Layer 5 of a small transformer language model trained on English Wikipedia (13 layers, counted from 0, width 128).
A neuron's activation on a vector x is SiLU(gate . x) times (in . x), where the dot is the dot product.
The model reads these tokens: "- " "P" "ure " "Ple" "as" "ure " "For " "The " "P" "iano " "with " "Ell" "is " "Mar" "sal" "is " "Jr" ". " "(" "Em"

The vector x that enters this layer's MLP at each token. A number n stands for n times 0.044.
0 "- ": -4 28 76 -2 17 6 -11 25 -11 10 15 -15 -5 8 24 10 -7 20 -9 -5 -9 -1 -29 -3 19 14 6 -11 17 -17 -2 -10 -11 12 -12 -6 -6 -19 3 31 -12 -17 13 2 16 18 -22 -28 4 -19 -10 3 11 7 12 -10 4 2 2 12 -29 -5 -3 23 29 -1 9 4 -1 -6 -6 -14 4 -1 -14 3 0 8 -6 -4 -7 6 5 0 2 -14 1 -7 -22 21 -6 -24 -1 -13 -8 10 -17 -13 1 -2 8 10 -4 24 73 0 -7 -53 4 2 -18 7 -13 -19 -2 18 16 18 18 -21 11 -10 -15 14 -7 -3 14 21
1 "P": -6 2 21 1 18 -7 -11 -18 -4 11 -18 -28 3 -19 10 -12 -8 13 -17 -9 11 -28 -24 9 4 -2 9 -21 13 -15 9 -10 -25 -10 -5 9 -3 -5 19 17 -16 -2 7 5 24 8 -12 -3 17 -11 -9 -15 -2 41 11 -20 7 9 11 12 -16 27 -2 8 22 18 21 -8 24 -32 42 -8 -14 13 16 -12 19 7 25 7 5 5 17 -4 6 -10 -1 -15 -6 15 0 4 7 3 11 16 9 -21 12 -39 -12 20 0 -28 -9 -53 6 -27 18 -20 7 -2 -25 -5 -2 5 33 -4 7 -3 11 -22 -11 -18 13 20 37 37
2 "ure ": 4 -7 65 -2 18 -30 0 2 -16 -5 -2 -22 8 -6 2 6 7 7 -10 1 -2 -17 -23 20 -4 -3 9 1 2 -12 -8 -20 -31 0 6 -16 1 4 4 8 2 12 45 -12 2 6 -3 -17 44 -20 -6 -2 -33 -1 28 -15 18 9 -8 10 15 36 -26 -22 32 7 20 5 27 -24 12 2 -10 2 14 0 27 8 24 -19 -34 -34 -3 -4 -9 -3 1 9 -6 31 1 -16 1 15 10 12 -2 -4 12 -15 -8 15 4 -22 50 -1 -10 2 -3 -3 6 -2 1 23 -21 -20 25 14 2 -5 5 9 -4 -4 1 -5 14 19
3 "Ple": 2 -16 4 19 39 3 2 0 -3 -13 -39 -27 -3 -15 -12 -13 14 1 10 -6 1 -24 -22 10 5 7 -10 -10 -3 -34 3 -22 -24 -3 -2 20 -9 -5 7 8 -37 -10 16 9 4 -3 -8 -33 20 -12 -14 8 -6 22 7 -21 30 26 9 28 12 21 -19 3 31 24 19 0 25 -31 12 19 -15 22 16 -17 -5 31 19 -14 -15 -5 -8 2 -5 13 -20 -16 -16 -7 5 12 8 -6 -2 -3 14 -22 38 -29 18 13 18 -5 -21 -26 2 -1 -23 0 19 -2 -31 -14 -3 -1 7 -10 13 -6 14 -14 -5 -24 1 5 3 23
4 "as": -19 -10 -23 -18 13 -4 10 -1 -21 -4 -30 -8 -4 -15 3 3 20 -17 10 28 -7 1 9 33 -13 7 1 -26 20 -14 -2 14 -8 -1 -11 -2 -32 3 -1 0 -16 -15 -15 3 19 -63 -15 17 12 -10 -7 -24 1 -3 -2 -20 17 38 -10 8 -17 14 -17 1 34 6 6 -22 20 -39 8 0 -37 14 19 -6 15 13 -2 10 -22 -19 -10 14 -35 -14 19 -7 -2 -22 -8 -12 3 -21 -20 11 -4 -14 3 -28 -4 12 -19 -34 8 -2 28 26 5 -23 14 14 -3 7 6 4 -9 14 15 -10 -12 -7 -2 -18 19 9 22 17
5 "ure ": 4 -9 63 1 24 -33 7 16 -18 5 -10 -23 0 8 -2 1 -2 7 -7 22 -14 -11 -27 21 -3 -3 11 4 -6 -7 -12 -15 -13 -3 1 -19 -10 8 -2 18 -1 9 37 -1 -2 3 -13 -12 40 -21 -9 -7 -16 2 18 -21 17 18 -11 5 21 20 -22 -17 36 27 19 4 23 -25 19 7 -16 6 18 -12 20 0 18 -12 -34 -46 -10 -1 4 4 0 12 -4 30 5 -17 8 6 -10 0 3 -10 -1 0 3 10 16 -23 41 5 -14 -12 17 2 14 -6 -7 13 -25 -8 24 14 12 -11 14 16 -4 -24 0 -5 10 24
6 "For ": -15 0 75 -7 13 -9 3 17 -15 -6 -17 -28 -21 -7 -5 7 -16 2 2 22 2 -27 -27 -10 1 5 -11 -12 1 9 -14 -30 -30 -14 -3 -6 -10 -13 -21 19 -9 3 25 7 4 12 -16 -32 30 -13 3 -7 -6 6 25 -23 15 20 14 7 -21 -5 -12 12 15 7 -2 3 15 -30 4 -3 -29 -9 25 -6 25 15 30 -27 -19 -23 -10 1 18 4 17 14 9 2 -15 -20 12 13 -6 16 -6 -26 7 -14 -8 10 -5 -8 22 -7 -7 -2 21 14 12 17 -4 9 2 -7 18 6 13 -14 -9 -6 -5 -25 0 7 -6 30
7 "The ": -6 5 94 -1 -1 0 12 21 -15 -6 -2 -16 -10 -15 11 -3 -15 7 0 9 -5 -22 -25 10 9 -2 -7 -18 7 -3 -11 -25 -16 9 -8 -14 -25 -16 -5 11 -5 -7 0 -1 12 6 -7 -27 42 -3 4 -10 -6 36 24 -12 22 9 -8 4 -17 -4 -12 -3 28 2 23 1 -3 -18 4 11 -18 5 11 -25 2 3 5 -4 -26 -33 7 -2 9 -2 4 -4 -18 28 3 -20 1 -3 9 -1 6 -15 16 -33 8 2 -9 -11 40 -6 -17 8 22 17 -3 2 7 17 -11 9 24 -7 5 -3 -4 -6 -13 2 5 -2 3 25
8 "P": -5 -5 22 3 11 -9 -1 -18 -7 16 -15 -28 -1 -22 12 -3 -9 12 -12 1 18 -36 -22 8 5 -1 3 -21 9 -11 5 -11 -22 -14 0 4 -17 -9 23 15 -10 6 -2 12 27 6 -11 1 15 -10 -10 -17 0 41 8 -25 10 12 7 8 -9 25 -4 5 24 21 27 -2 33 -28 45 -3 -12 15 17 -13 24 4 25 8 7 1 24 -6 5 5 2 -16 -2 10 1 7 4 7 11 16 13 -20 15 -47 -11 16 -2 -28 -11 -49 -5 -11 24 -14 12 3 -21 0 -1 5 19 -9 12 1 8 -24 -13 -21 12 14 27 41
9 "iano ": -2 10 37 -19 13 -28 21 -16 -21 -1 1 -13 1 -10 9 20 -8 5 9 23 14 -4 -36 22 -8 1 11 5 6 -14 -8 -12 4 -8 -3 -29 -25 -8 11 22 -8 7 9 12 18 2 -11 14 22 -6 -15 -25 -9 13 30 -12 7 13 -29 12 13 10 -19 -17 27 -6 23 -7 24 -38 10 -3 -9 11 22 -22 28 10 9 -19 -34 -5 7 -7 -14 7 -2 -3 -1 16 -23 -8 -4 33 -2 16 33 -1 14 -26 1 13 -3 -24 51 12 -18 -1 2 12 8 -2 1 35 -22 -22 20 9 11 -6 8 4 -20 -21 7 -14 -9 34
10 "with ": 11 1 84 6 12 -23 -5 11 -20 4 -4 -2 -12 2 3 4 -1 -5 10 7 6 -8 -34 2 15 5 -2 -20 14 -17 -7 -11 -11 9 -5 -10 1 -4 -21 13 -8 -2 10 -6 7 -2 -25 -24 24 -6 -2 -10 16 -13 32 -20 -8 0 9 19 -25 -37 -13 -4 26 16 21 1 26 -20 -2 8 -8 -8 14 -8 17 2 18 -22 -39 5 21 12 24 -28 7 -3 -1 11 -5 -21 15 15 -18 14 10 -28 10 -17 3 4 -16 0 28 1 -11 1 18 -7 9 20 -7 1 -27 8 20 16 -2 -1 1 -7 6 -6 2 -7 3 36
11 "Ell": 1 7 -1 -5 19 2 -22 5 -15 -14 -23 -25 -19 -36 14 -11 2 -10 7 -3 -11 -6 -21 29 -9 1 11 -13 -3 -20 -15 -10 -10 9 5 12 -5 -7 -36 -20 -30 -11 -7 33 5 -12 -14 6 30 -24 -9 -12 4 9 10 -9 32 -19 4 9 -2 47 -18 -1 -4 -5 20 10 25 -45 1 9 -15 8 20 -7 8 18 12 -22 -22 -8 8 8 46 18 15 3 -33 1 1 -27 10 -22 -6 19 19 -17 13 -28 -3 13 3 -26 -18 -28 20 1 2 -5 -19 -3 -20 16 -7 0 -9 12 4 -8 14 -6 1 -20 19 3 14 26
12 "is ": 4 8 58 -7 24 -23 5 5 -38 -1 -9 -22 -13 -7 10 13 -6 1 -2 33 -19 7 -12 21 -14 1 6 -13 13 1 -13 -10 1 2 3 -30 -30 17 1 10 -23 11 7 21 12 -10 -3 -13 25 -8 -16 -29 -6 -12 19 -16 22 4 -8 3 3 -2 -14 -23 16 21 34 -12 23 -34 4 -5 -13 22 20 -18 29 1 3 1 -17 -41 0 -2 -12 8 -12 8 -10 17 -4 -20 21 15 -3 -3 15 -2 -2 -9 6 -3 7 -29 45 5 -7 0 13 10 0 3 -13 24 -20 3 19 27 19 -13 7 2 3 -16 14 1 23 13
13 "Mar": 5 -14 -2 5 32 12 -1 -1 -19 -8 -31 -24 -29 -15 -11 17 3 7 2 6 2 10 -9 1 9 18 0 -23 10 -31 -6 -7 12 6 8 -9 -1 -33 3 -21 -14 1 4 34 15 -9 -16 -23 19 -15 -25 -3 6 17 24 -16 41 11 5 27 12 28 9 9 2 17 28 -5 9 -41 14 16 -21 14 21 -25 16 -2 11 -13 -18 5 4 2 11 17 20 -11 3 14 -30 14 14 -5 -24 3 22 -9 4 -41 -4 9 4 -5 -7 -11 -11 -15 18 -14 -6 3 -26 11 -10 9 12 8 7 8 9 -21 -3 -30 24 8 21 43
14 "sal": 8 -36 3 -13 25 27 -12 1 -27 13 -14 -25 10 -2 -8 14 25 4 9 -16 -12 12 -14 30 0 9 9 -14 17 -26 -27 8 3 9 -3 -20 6 -9 -2 7 1 -25 -18 32 15 -12 9 5 0 -24 1 -23 -1 14 -14 -30 0 -1 37 -4 8 17 -23 3 -4 -9 16 -8 6 -34 25 -1 -14 4 35 -9 -6 16 7 -10 -3 20 -16 -5 -9 -1 7 10 -13 -2 -22 -20 0 -9 -2 16 -1 -2 -5 -13 3 33 -18 -37 -22 -14 4 -7 16 3 -5 27 -22 21 3 -15 -11 19 13 -6 -22 -21 1 -46 31 7 24 32
15 "is ": 6 9 63 -6 25 -35 13 11 -25 12 -5 -21 -12 -6 8 11 4 -2 -4 35 -20 8 -14 27 -3 1 9 -4 6 -2 -12 2 6 1 -1 -28 -15 16 -1 15 -20 8 15 17 7 -14 -7 -11 24 -7 -16 -28 -11 -7 17 -17 14 14 -13 1 14 7 -10 -8 19 19 35 -14 20 -30 7 -16 -18 17 19 -11 25 1 1 3 -20 -38 -2 -2 -3 -2 -8 0 -1 20 2 -19 18 9 -12 2 16 -1 -3 -4 10 0 4 -34 48 10 -10 -1 21 11 -5 1 -14 19 -22 10 15 32 25 -10 9 2 2 -21 15 -1 24 17
16 "Jr": -14 4 1 -16 29 -4 -20 6 -22 15 -13 -14 -4 -16 -7 24 9 -2 1 30 -1 -18 14 29 19 -6 18 14 7 -9 -2 3 19 -7 -3 -9 8 2 0 9 -6 -23 9 24 16 5 -15 -9 13 -13 -1 0 30 6 -12 -5 39 2 15 16 2 27 -33 20 32 -2 22 -16 50 -20 22 4 -15 -13 10 -9 38 11 -1 -2 -12 -25 -2 14 15 6 -9 12 -21 23 -5 -13 17 7 -5 48 13 -29 3 -30 3 -1 26 -27 -3 -11 3 -14 16 -5 -27 -2 -11 16 2 -16 0 13 17 1 27 -18 0 -35 16 -11 10 34
17 ". ": -18 11 53 -13 36 -21 -5 -5 -11 15 -7 -24 -26 -8 3 9 -2 4 -11 49 -23 5 -26 30 9 -5 -8 1 -2 -9 -22 -12 4 -2 -5 -19 -11 -3 -7 20 -30 7 22 27 -2 10 -25 -7 13 -12 -5 -3 -3 -6 -10 -10 0 13 -9 3 15 5 -6 0 32 -1 22 -7 16 -37 18 -7 -22 -3 24 -15 26 8 -6 -9 -12 -20 -1 5 1 10 -5 -12 -18 22 1 -30 22 -8 -22 28 7 -8 -9 4 21 6 3 -17 41 0 -3 4 13 17 -10 -10 -16 21 -18 16 15 17 21 -9 19 -7 -2 -34 3 -1 17 17
18 "(": -7 15 65 -9 23 -23 -19 18 -8 13 -2 6 -4 10 26 28 2 2 7 -1 -4 -1 -21 5 8 -2 15 -1 2 10 -26 -18 12 -4 -11 11 -18 -3 15 56 1 6 -2 4 -4 6 -24 -21 9 -6 -12 -18 -4 4 33 -2 -12 -6 3 15 -26 -1 -6 14 28 5 -1 1 0 -21 7 -12 -23 6 8 -5 17 10 18 -6 10 -6 -13 19 9 -10 1 -24 0 22 -3 -21 13 -11 -19 9 8 -27 -13 -38 8 21 6 -5 40 -22 9 -29 8 22 -25 5 -10 11 -12 22 17 27 14 11 18 1 7 -5 3 10 13 29
19 "Em": 15 -4 -6 -25 11 -20 -7 6 -9 -4 -31 -36 -22 -32 15 -5 24 -7 -5 -5 0 -1 -12 -9 -6 15 7 -1 -6 -18 3 -6 -15 6 -1 3 -15 -10 4 9 -29 -15 -24 7 -2 -28 -10 -5 21 -13 4 -3 -10 39 14 -15 24 11 10 5 -21 40 13 4 6 -7 -12 -11 13 -33 8 7 -17 -8 4 -27 28 8 18 -29 1 -12 -10 5 7 23 8 -25 -30 2 -8 -13 6 -7 0 19 27 -20 1 -57 -4 -2 -13 -21 -8 5 -7 -27 4 -12 -2 17 2 2 16 -4 12 8 24 3 -1 0 7 -13 38 -3 45 30

Each question shows the input weights of one neuron of the MLP. A number n stands for n times 0.0091.

n180 gate: 19 -7 12 -17 -23 -8 -23 -4 17 -33 20 6 -17 -7 -26 27 -10 -34 -19 -13 -9 -23 -9 -36 -4 -7 19 40 6 -11 25 2 9 26 -2 36 29 13 -31 14 -16 13 13 2 -12 -19 12 -14 -10 -18 12 6 13 24 4 8 -4 -22 -17 24 7 -31 -7 26 15 8 -5 5 9 8 -10 1 -4 -2 6 9 -3 -11 -7 -37 -14 -29 13 -10 -2 -21 18 -2 12 -9 2 33 -27 -10 -19 -14 46 22 -22 0 -26 8 -5 30 11 1 36 -9 -40 23 -20 -30 -2 -18 0 24 26 27 4 -2 11 3 -4 1 24 -34 5 -1
n180 in: -22 -1 -11 3 10 -10 -10 -3 -41 4 -11 2 -37 -2 -29 9 -15 22 14 25 14 -2 0 17 39 2 -5 4 8 14 -38 35 23 10 5 -14 -17 56 -14 22 -2 -26 -3 -21 -14 -1 3 13 -3 -4 -12 6 -10 -11 -23 -1 -4 3 14 -8 18 -18 13 8 -28 35 -27 -16 6 -22 1 35 -30 -24 -4 -16 8 24 -1 16 4 18 -19 10 10 -9 3 -1 -17 17 -33 -2 21 -3 15 10 -11 7 25 26 -4 -35 -21 -5 -16 14 -36 -11 32 -23 -13 -8 13 10 -4 -11 -3 2 8 -4 -14 29 -23 18 -14 0 1 -26
Which token does this neuron like most? 1 "P"

n208 gate: -16 -5 28 -20 14 -30 -7 7 45 -34 -24 13 14 -17 23 -9 -28 13 23 -8 4 -2 16 -33 -12 49 24 -27 -15 27 -41 28 -9 -2 -18 -21 5 -22 -15 -22 -4 10 -12 -27 14 21 -4 -30 -32 28 25 33 -3 -6 -12 7 19 -2 1 19 -22 -3 -9 -16 -8 0 -23 -2 21 2 35 6 -13 -20 -26 14 -16 -15 14 24 18 -19 13 -9 -24 18 5 26 25 -10 27 -16 23 -1 -18 -17 -43 35 -12 -19 -1 21 -2 -10 19 1 -7 -22 -38 13 15 -19 35 23 19 7 -17 21 2 -8 16 0 -7 22 7 11 25 -9
n208 in: 12 51 5 25 21 -6 7 12 30 0 -10 -24 -19 11 14 -18 -2 15 23 -21 21 19 -19 25 23 -9 -28 2 11 15 -4 -12 7 -26 -9 1 -19 -7 8 14 -2 -6 10 -62 0 6 -37 39 7 -3 -30 -32 -18 -5 -3 4 8 12 3 -31 3 -4 9 11 -20 17 2 6 -3 -18 -22 14 1 -2 -13 21 3 -36 6 5 -11 -15 -42 -15 -11 -36 6 -36 13 -4 -15 7 -35 15 11 7 11 -11 -19 -28 -2 -12 -32 23 1 -22 -16 13 25 -6 -8 8 -10 -11 13 29 7 5 -6 25 2 50 16 -29 -9 -17 6 16
On which three tokens does it fire most, strongest first? 18 "(", 0 "- ", 16 "Jr"

n13 gate: -8 10 -14 33 -38 -18 14 6 -26 -13 29 -16 9 -15 19 -5 -11 39 0 12 2 -14 -4 -10 34 0 34 -16 -1 44 5 19 0 42 21 -3 -29 -15 51 -22 12 -5 10 -19 4 18 -23 -9 -59 -24 29 13 -22 6 3 -22 -15 13 -18 -39 -19 -10 34 5 -36 16 1 -1 -6 -25 34 -4 3 -22 -45 53 24 24 -53 -3 3 10 11 23 -30 -5 -6 -10 -17 -38 15 -28 24 -3 -29 23 -15 -6 5 12 19 1 -11 6 17 -3 -25 -6 -1 24 -11 13 22 9 -22 -12 2 -11 21 50 0 -19 -18 -31 -5 16 -30 9
n13 in: -35 -13 40 -29 -3 1 -9 58 -9 -8 -27 5 -13 -51 7 -28 -18 33 6 14 16 21 15 -2 -1 -22 -4 1 -7 39 -28 11 12 16 17 9 5 9 -38 -21 -4 32 18 44 -12 -10 2 -8 3 -13 -15 9 13 -12 5 36 26 5 9 6 -6 12 8 1 6 13 -29 -12 32 2 37 21 -21 -2 -41 -21 13 -3 -9 -10 40 7 -12 13 1 12 -32 -8 29 -4 6 -23 -20 -1 40 -27 -11 -18 45 20 2 1 14 -2 -20 10 -29 10 11 12 -22 -5 13 10 -12 3 -30 -17 15 -27 -32 0 8 -21 -4 4 -16 -12
On which token does it fire most, and how strongly? 1 "P", at about 0.36

n29 gate: -37 6 6 5 20 27 -11 -8 16 9 -14 -9 25 -6 -10 54 -23 -9 -27 -10 11 28 5 17 0 -4 -21 -7 18 -26 -14 11 -4 65 -12 32 42 34 -8 24 38 37 -6 -49 4 -5 13 -20 -57 -22 -20 8 -15 -26 -9 -7 16 9 -12 -49 -2 -7 -21 13 -36 6 9 11 11 -34 11 2 63 -3 -14 -8 1 4 -45 1 32 -7 -22 -18 -36 1 20 -7 44 30 8 -12 -1 -17 22 10 14 -14 1 17 20 3 -14 6 -28 -20 -19 25 -1 -15 -4 -33 4 29 -4 -20 -12 7 -16 19 30 -14 -12 -22 8 -8 -6 25
n29 in: -20 21 -16 -15 0 -8 -17 -51 -2 -2 -34 -8 -6 1 -6 1 5 -10 -20 12 -35 1 24 -21 -32 7 40 -29 -29 -12 6 -4 26 52 18 2 -12 15 32 19 17 -12 10 -13 7 10 -34 -4 -2 -29 11 2 26 48 14 -14 11 -57 12 -20 5 -13 -10 -6 16 27 -26 32 -23 20 -10 -20 -19 14 -26 30 -10 30 1 -20 -18 -15 19 30 15 10 29 -27 33 -1 25 10 -2 -2 22 4 32 33 -46 19 -24 -11 -9 4 1 -21 26 -22 6 -18 7 42 -18 30 -4 -47 -22 6 22 -20 -19 13 -1 4 0 -3 -1 -2
Which token does this neuron like most? 3 "Ple"

n272 gate: -30 22 6 -8 15 -15 -29 -17 2 5 -18 11 12 -26 7 -3 -12 -32 13 -5 8 19 7 -16 9 -11 -13 19 32 -6 40 17 -8 -16 -6 -6 -9 9 -23 26 -5 -30 24 18 -4 13 -24 -17 -13 8 -2 31 5 18 -3 -4 -8 25 2 -15 -24 -9 -29 15 -34 41 -33 -26 25 25 -40 13 1 16 7 -3 -38 -12 -16 -19 -12 -1 29 1 -11 32 20 0 16 24 11 -7 -9 11 27 18 11 17 -35 22 49 -18 -13 11 6 -28 37 -7 -28 -15 9 15 -20 19 -2 33 -13 12 -17 13 13 -9 -31 34 -12 -7 -7 11
n272 in: -29 -21 -2 -20 6 -17 -5 5 -8 11 33 -7 7 0 27 1 22 -4 -31 3 3 11 -44 19 9 -15 -31 -9 -19 3 11 2 4 5 -13 7 -6 -5 -16 -30 -4 9 19 -8 22 -3 9 16 13 15 -10 7 44 10 -7 15 -12 25 -10 6 -6 -13 -6 -19 15 2 19 9 -3 9 -24 -2 -14 8 40 -1 -19 -7 1 -6 24 12 -23 11 -17 -14 -15 -29 18 0 28 5 14 -26 7 6 -19 12 63 8 -14 -16 -4 -19 18 -30 -13 43 21 12 10 15 17 -11 -8 -16 -21 12 30 -2 18 11 4 2 1 26 -38 -2
On which token does it fire most, and how strongly? 19 "Em", at about 0.57

n12 gate: 25 -9 12 -19 -4 -8 -9 8 -11 0 32 2 53 5 -31 29 19 -5 14 -27 -6 -17 4 -24 26 -2 -17 -37 9 4 7 22 33 -1 -20 -19 10 -9 -15 18 -1 11 -1 -4 17 -7 7 -38 -15 -5 -31 -27 -1 -11 1 28 20 36 31 -10 -6 2 -15 24 14 11 -37 1 -66 -14 -20 30 5 7 -19 -34 -21 29 2 25 5 33 6 -11 2 -1 15 -8 -25 8 26 9 9 -17 3 -3 21 8 -18 46 -16 14 -12 32 -5 -19 -10 27 14 -1 -24 9 -15 0 7 4 21 -9 25 25 22 7 -10 -14 -24 -23 -4 -22
n12 in: 2 -2 30 -23 -23 13 -18 -1 -8 -21 -4 -5 25 -4 22 8 2 6 11 -46 -17 -15 -10 -2 36 -5 -6 1 -27 -1 -4 -17 -20 4 17 -13 1 -3 -25 -16 -6 30 -6 35 4 8 -6 -22 5 25 13 -20 18 23 3 23 5 5 6 -68 -25 -1 -22 33 -22 3 -20 -34 -37 3 11 17 -6 -31 43 -12 -10 25 -2 7 -28 4 -25 -17 -8 -5 18 -32 7 16 27 -11 -23 6 15 21 -29 -11 19 32 24 -18 -3 13 -61 3 -13 46 4 1 -6 25 -28 -11 19 1 -4 30 32 -27 -9 -18 -56 -22 -32 -23 18 16
Which token does this neuron like most? 14 "sal"

n89 gate: -3 -22 15 -20 -8 7 -40 -12 13 31 41 -7 -22 12 16 2 28 -16 -5 -5 36 33 -2 44 -19 10 -18 10 29 -12 23 -21 20 17 -6 23 -35 18 -12 -8 -35 46 3 8 45 -11 -4 25 -34 4 -20 9 -1 -31 -22 -12 0 12 -28 14 -26 -30 -8 -19 -24 -11 -8 -15 13 -4 1 -3 24 10 -27 -18 6 8 -5 -20 -2 -15 -29 7 -39 29 -19 -22 -27 12 -5 -4 10 -4 -10 -16 13 -2 13 20 -8 15 23 -2 9 -16 -3 -10 -12 26 -32 7 -1 12 26 -5 -26 -40 -26 11 19 35 -1 8 -15 15 -5 7
n89 in: 12 -5 -16 21 17 32 -1 7 -20 -31 -2 -34 44 8 -5 30 26 -8 -3 2 -18 -17 37 -20 -7 2 -6 25 -11 10 -9 13 -8 1 -5 -5 8 -15 -24 -1 1 -34 2 -17 -26 14 -30 -31 5 -47 9 7 7 -6 17 16 -31 18 -23 -18 21 15 -8 -21 23 35 1 4 -27 -12 -2 -21 -27 7 7 30 6 -17 14 32 -32 20 9 9 -1 -30 22 16 -2 -1 14 7 -16 15 11 -21 3 -3 -16 -7 29 -5 0 27 8 -21 -1 -35 -34 -19 -2 26 -9 17 16 13 9 -5 19 -22 -9 -5 7 28 45 -43 -7 -22
Which token does this neuron like most? 8 "P"

n251 gate: -12 10 -6 -20 2 -10 -3 14 -8 9 -3 12 -14 -2 -28 -3 1 -7 22 16 -24 27 8 10 -15 22 0 -3 12 -16 -20 -1 41 -15 3 10 -14 34 -11 31 -25 18 2 5 3 1 -2 1 17 -4 -36 10 -33 7 -5 16 5 41 6 -8 63 1 11 -5 -19 2 -5 -5 8 -19 -13 10 7 -24 -14 -6 15 17 2 15 10 4 18 2 49 -1 17 16 19 -34 -5 -19 29 -1 -33 -8 -4 27 -4 20 -30 4 5 9 -39 26 -28 -3 16 15 3 34 1 7 7 12 17 19 4 -11 -1 -7 -1 -17 -18 -13 -16 -2
n251 in: -1 -40 40 -3 -26 -3 -16 -12 -10 14 27 16 5 -22 -15 -7 15 17 7 6 -6 -32 7 19 13 -33 26 7 27 -14 5 -26 7 6 -19 -5 10 6 -24 11 17 -21 -25 24 21 -14 -13 -9 13 -12 9 13 -15 22 -16 6 9 16 -7 -1 11 3 -17 18 -30 11 -21 -5 -3 10 23 9 -13 -2 -16 3 16 15 9 -6 1 -32 0 38 -4 23 6 -7 -10 8 27 13 -9 -3 44 -1 2 -10 16 2 -9 17 5 18 -38 13 26 -11 22 -13 -14 -14 -14 11 -28 -9 13 -23 -18 -29 -22 17 -4 -10 -7 -2 -4 -16
Which token does this neuron like most? 5 "ure "

n57 gate: -8 -6 20 -13 -5 8 15 -36 20 -19 6 23 -1 -10 6 19 -5 23 -6 -10 8 -14 26 29 -7 -1 3 1 24 23 -20 -9 2 -11 11 -19 -9 -53 -9 -24 21 2 -14 22 12 45 13 2 -17 3 13 1 -10 -29 -12 -14 -4 3 5 24 17 -21 22 12 50 18 30 22 -42 9 -2 24 9 -4 -18 -10 11 18 -2 4 -4 -5 28 -17 16 1 -5 13 -49 -5 25 16 -5 6 -2 -32 -9 28 -2 -20 4 3 -1 22 -40 48 -11 13 16 -21 -16 -20 -7 7 8 19 20 -12 -13 8 -1 -33 3 13 -15 -3 -3 1
n57 in: -4 -8 14 18 -13 25 22 -12 -3 17 -25 -3 7 3 24 -32 -10 -7 6 1 8 6 -32 -29 0 19 7 7 -39 -3 -5 27 -22 7 -14 -9 -31 30 9 -16 27 -6 33 21 6 -7 -11 -15 25 -11 -17 4 20 -17 5 3 -16 -21 -25 -16 -10 10 -1 -18 -5 40 37 -35 -2 -5 -23 -1 -28 -12 29 54 -16 -13 -14 -5 4 -34 33 -13 -20 5 -5 -10 -21 13 -28 5 17 -44 60 27 -51 -10 32 16 3 -19 -29 -3 9 -19 9 -33 -7 21 13 30 5 -17 -21 -48 -9 29 -40 17 7 59 18 8 10 -39 13 -24
Which token does this neuron like most? 7 "The "

n92 gate: 15 -33 12 12 -17 33 13 -10 1 -23 -18 -18 -14 -20 -11 11 18 0 14 -7 41 3 -7 32 26 27 -1 -22 1 -24 -27 30 40 -12 -8 -20 -1 9 3 13 2 2 -31 -3 -25 6 -3 6 -26 -22 -21 -4 14 7 -9 6 20 28 2 -47 -37 -39 16 20 21 -11 -6 -6 -4 -3 9 14 -21 12 -7 11 -25 14 -15 -4 4 -13 -22 3 4 11 8 2 -27 8 -38 2 -24 16 -9 -53 34 -20 -5 17 45 7 -1 1 9 -18 -17 47 14 33 -2 20 -37 17 -25 22 1 -15 14 4 -20 28 56 7 5 -1 -11 -22
n92 in: -1 -11 -26 -4 3 -16 1 -5 21 -14 11 -26 -15 -8 -7 -3 -28 -43 24 22 -8 6 -13 -19 34 7 -13 -24 2 17 2 6 25 18 -11 -11 18 22 -8 8 0 -6 6 -7 10 -9 4 -17 -2 -11 -28 32 -8 -2 -13 13 32 -14 15 -19 -17 -13 8 -2 -5 3 22 14 -2 -30 1 18 -1 7 16 -10 17 19 2 -6 -2 -8 -25 -6 -17 31 3 -33 -6 36 -35 -23 42 16 -17 -19 12 2 -4 -23 28 18 -3 59 -14 -34 7 -23 -8 13 20 -48 0 0 3 2 -16 19 25 35 -22 39 37 33 4 -32 -27 -2
On which two tokens does it fire most, strongest first? 13 "Mar", 3 "Ple"

n118 gate: 28 -3 -8 -34 13 3 1 -31 7 -15 57 -6 -5 -28 -12 -6 -21 -5 -3 6 21 10 12 5 -10 36 -4 2 -20 21 8 -7 2 4 -18 5 -11 12 14 15 0 24 4 -7 15 36 31 26 5 18 9 0 -5 -1 24 -6 6 20 2 -2 39 -10 33 7 -8 29 -20 7 3 -12 18 8 -2 -30 -5 8 -2 21 -19 10 -14 -22 18 -6 8 -26 -22 -15 26 23 5 -19 31 -22 14 -5 -10 9 -2 -18 -9 -5 -14 24 2 45 12 9 -19 -8 -15 8 14 17 -14 14 -23 -25 -4 -20 -4 -10 -28 1 15 -10 -17 -17
n118 in: 13 -28 4 0 18 -5 7 2 -8 37 0 -2 -10 -5 -15 -11 18 -16 -21 14 14 8 -7 14 -7 19 -2 -19 -1 5 -8 -18 8 3 -20 26 -18 -21 4 34 -6 5 -27 -3 11 -47 34 18 26 23 -3 1 -34 -20 9 -26 13 22 -18 -8 23 -33 2 -26 2 10 -5 -29 4 -6 -3 1 -13 0 -7 -17 8 3 -35 -29 13 -17 -26 23 24 14 -27 -11 9 11 -6 -6 15 17 13 2 -11 2 -11 -29 -3 -12 34 11 15 -12 17 51 10 25 24 18 5 -31 8 12 -18 -4 0 9 -5 3 -14 -7 8 -32 -27 28
On which three tokens does it fire most, strongest first? 9 "iano ", 0 "- ", 1 "P"

n206 gate: -12 0 -3 5 -13 -9 -30 -4 40 1 17 8 -46 -9 1 -4 -20 4 3 24 -3 -14 20 -32 7 -8 -2 -5 -4 -33 -28 11 38 6 29 -12 3 4 4 16 -4 14 -21 10 -16 -16 26 15 -15 -33 -5 11 16 8 0 5 18 7 8 21 21 -3 -34 -17 -12 -3 46 15 -7 4 -24 -28 -8 -20 -42 -6 -9 2 16 28 14 20 31 -27 29 21 -2 -20 -3 -6 -3 9 20 -3 16 2 -20 5 20 -15 -29 18 -3 -20 -4 14 -26 -3 3 25 29 10 12 16 -13 18 -1 4 7 16 22 30 14 14 -12 1 -14 -24
n206 in: -29 34 -1 5 15 -2 36 22 -2 -1 0 -16 -7 -13 34 -10 14 -9 -4 6 23 -8 -1 -21 -19 22 3 -6 8 -8 38 18 6 18 -17 -29 10 -12 11 8 -5 -14 -29 30 14 -39 -21 -14 0 -9 17 5 57 27 -23 -30 -2 0 -44 12 14 -19 -5 3 -16 -15 29 -21 16 -20 -31 17 0 -10 10 -11 26 5 -9 14 -1 -7 -24 34 -7 34 13 26 32 6 17 -13 -10 -14 22 -31 -19 29 -5 20 -12 -20 12 3 -5 7 -4 -14 13 -27 12 -1 8 -46 -14 -19 35 2 -1 1 -17 43 -21 12 4 32 6 6
On which three tokens does it fire most, strongest first? 18 "(", 2 "ure ", 14 "sal"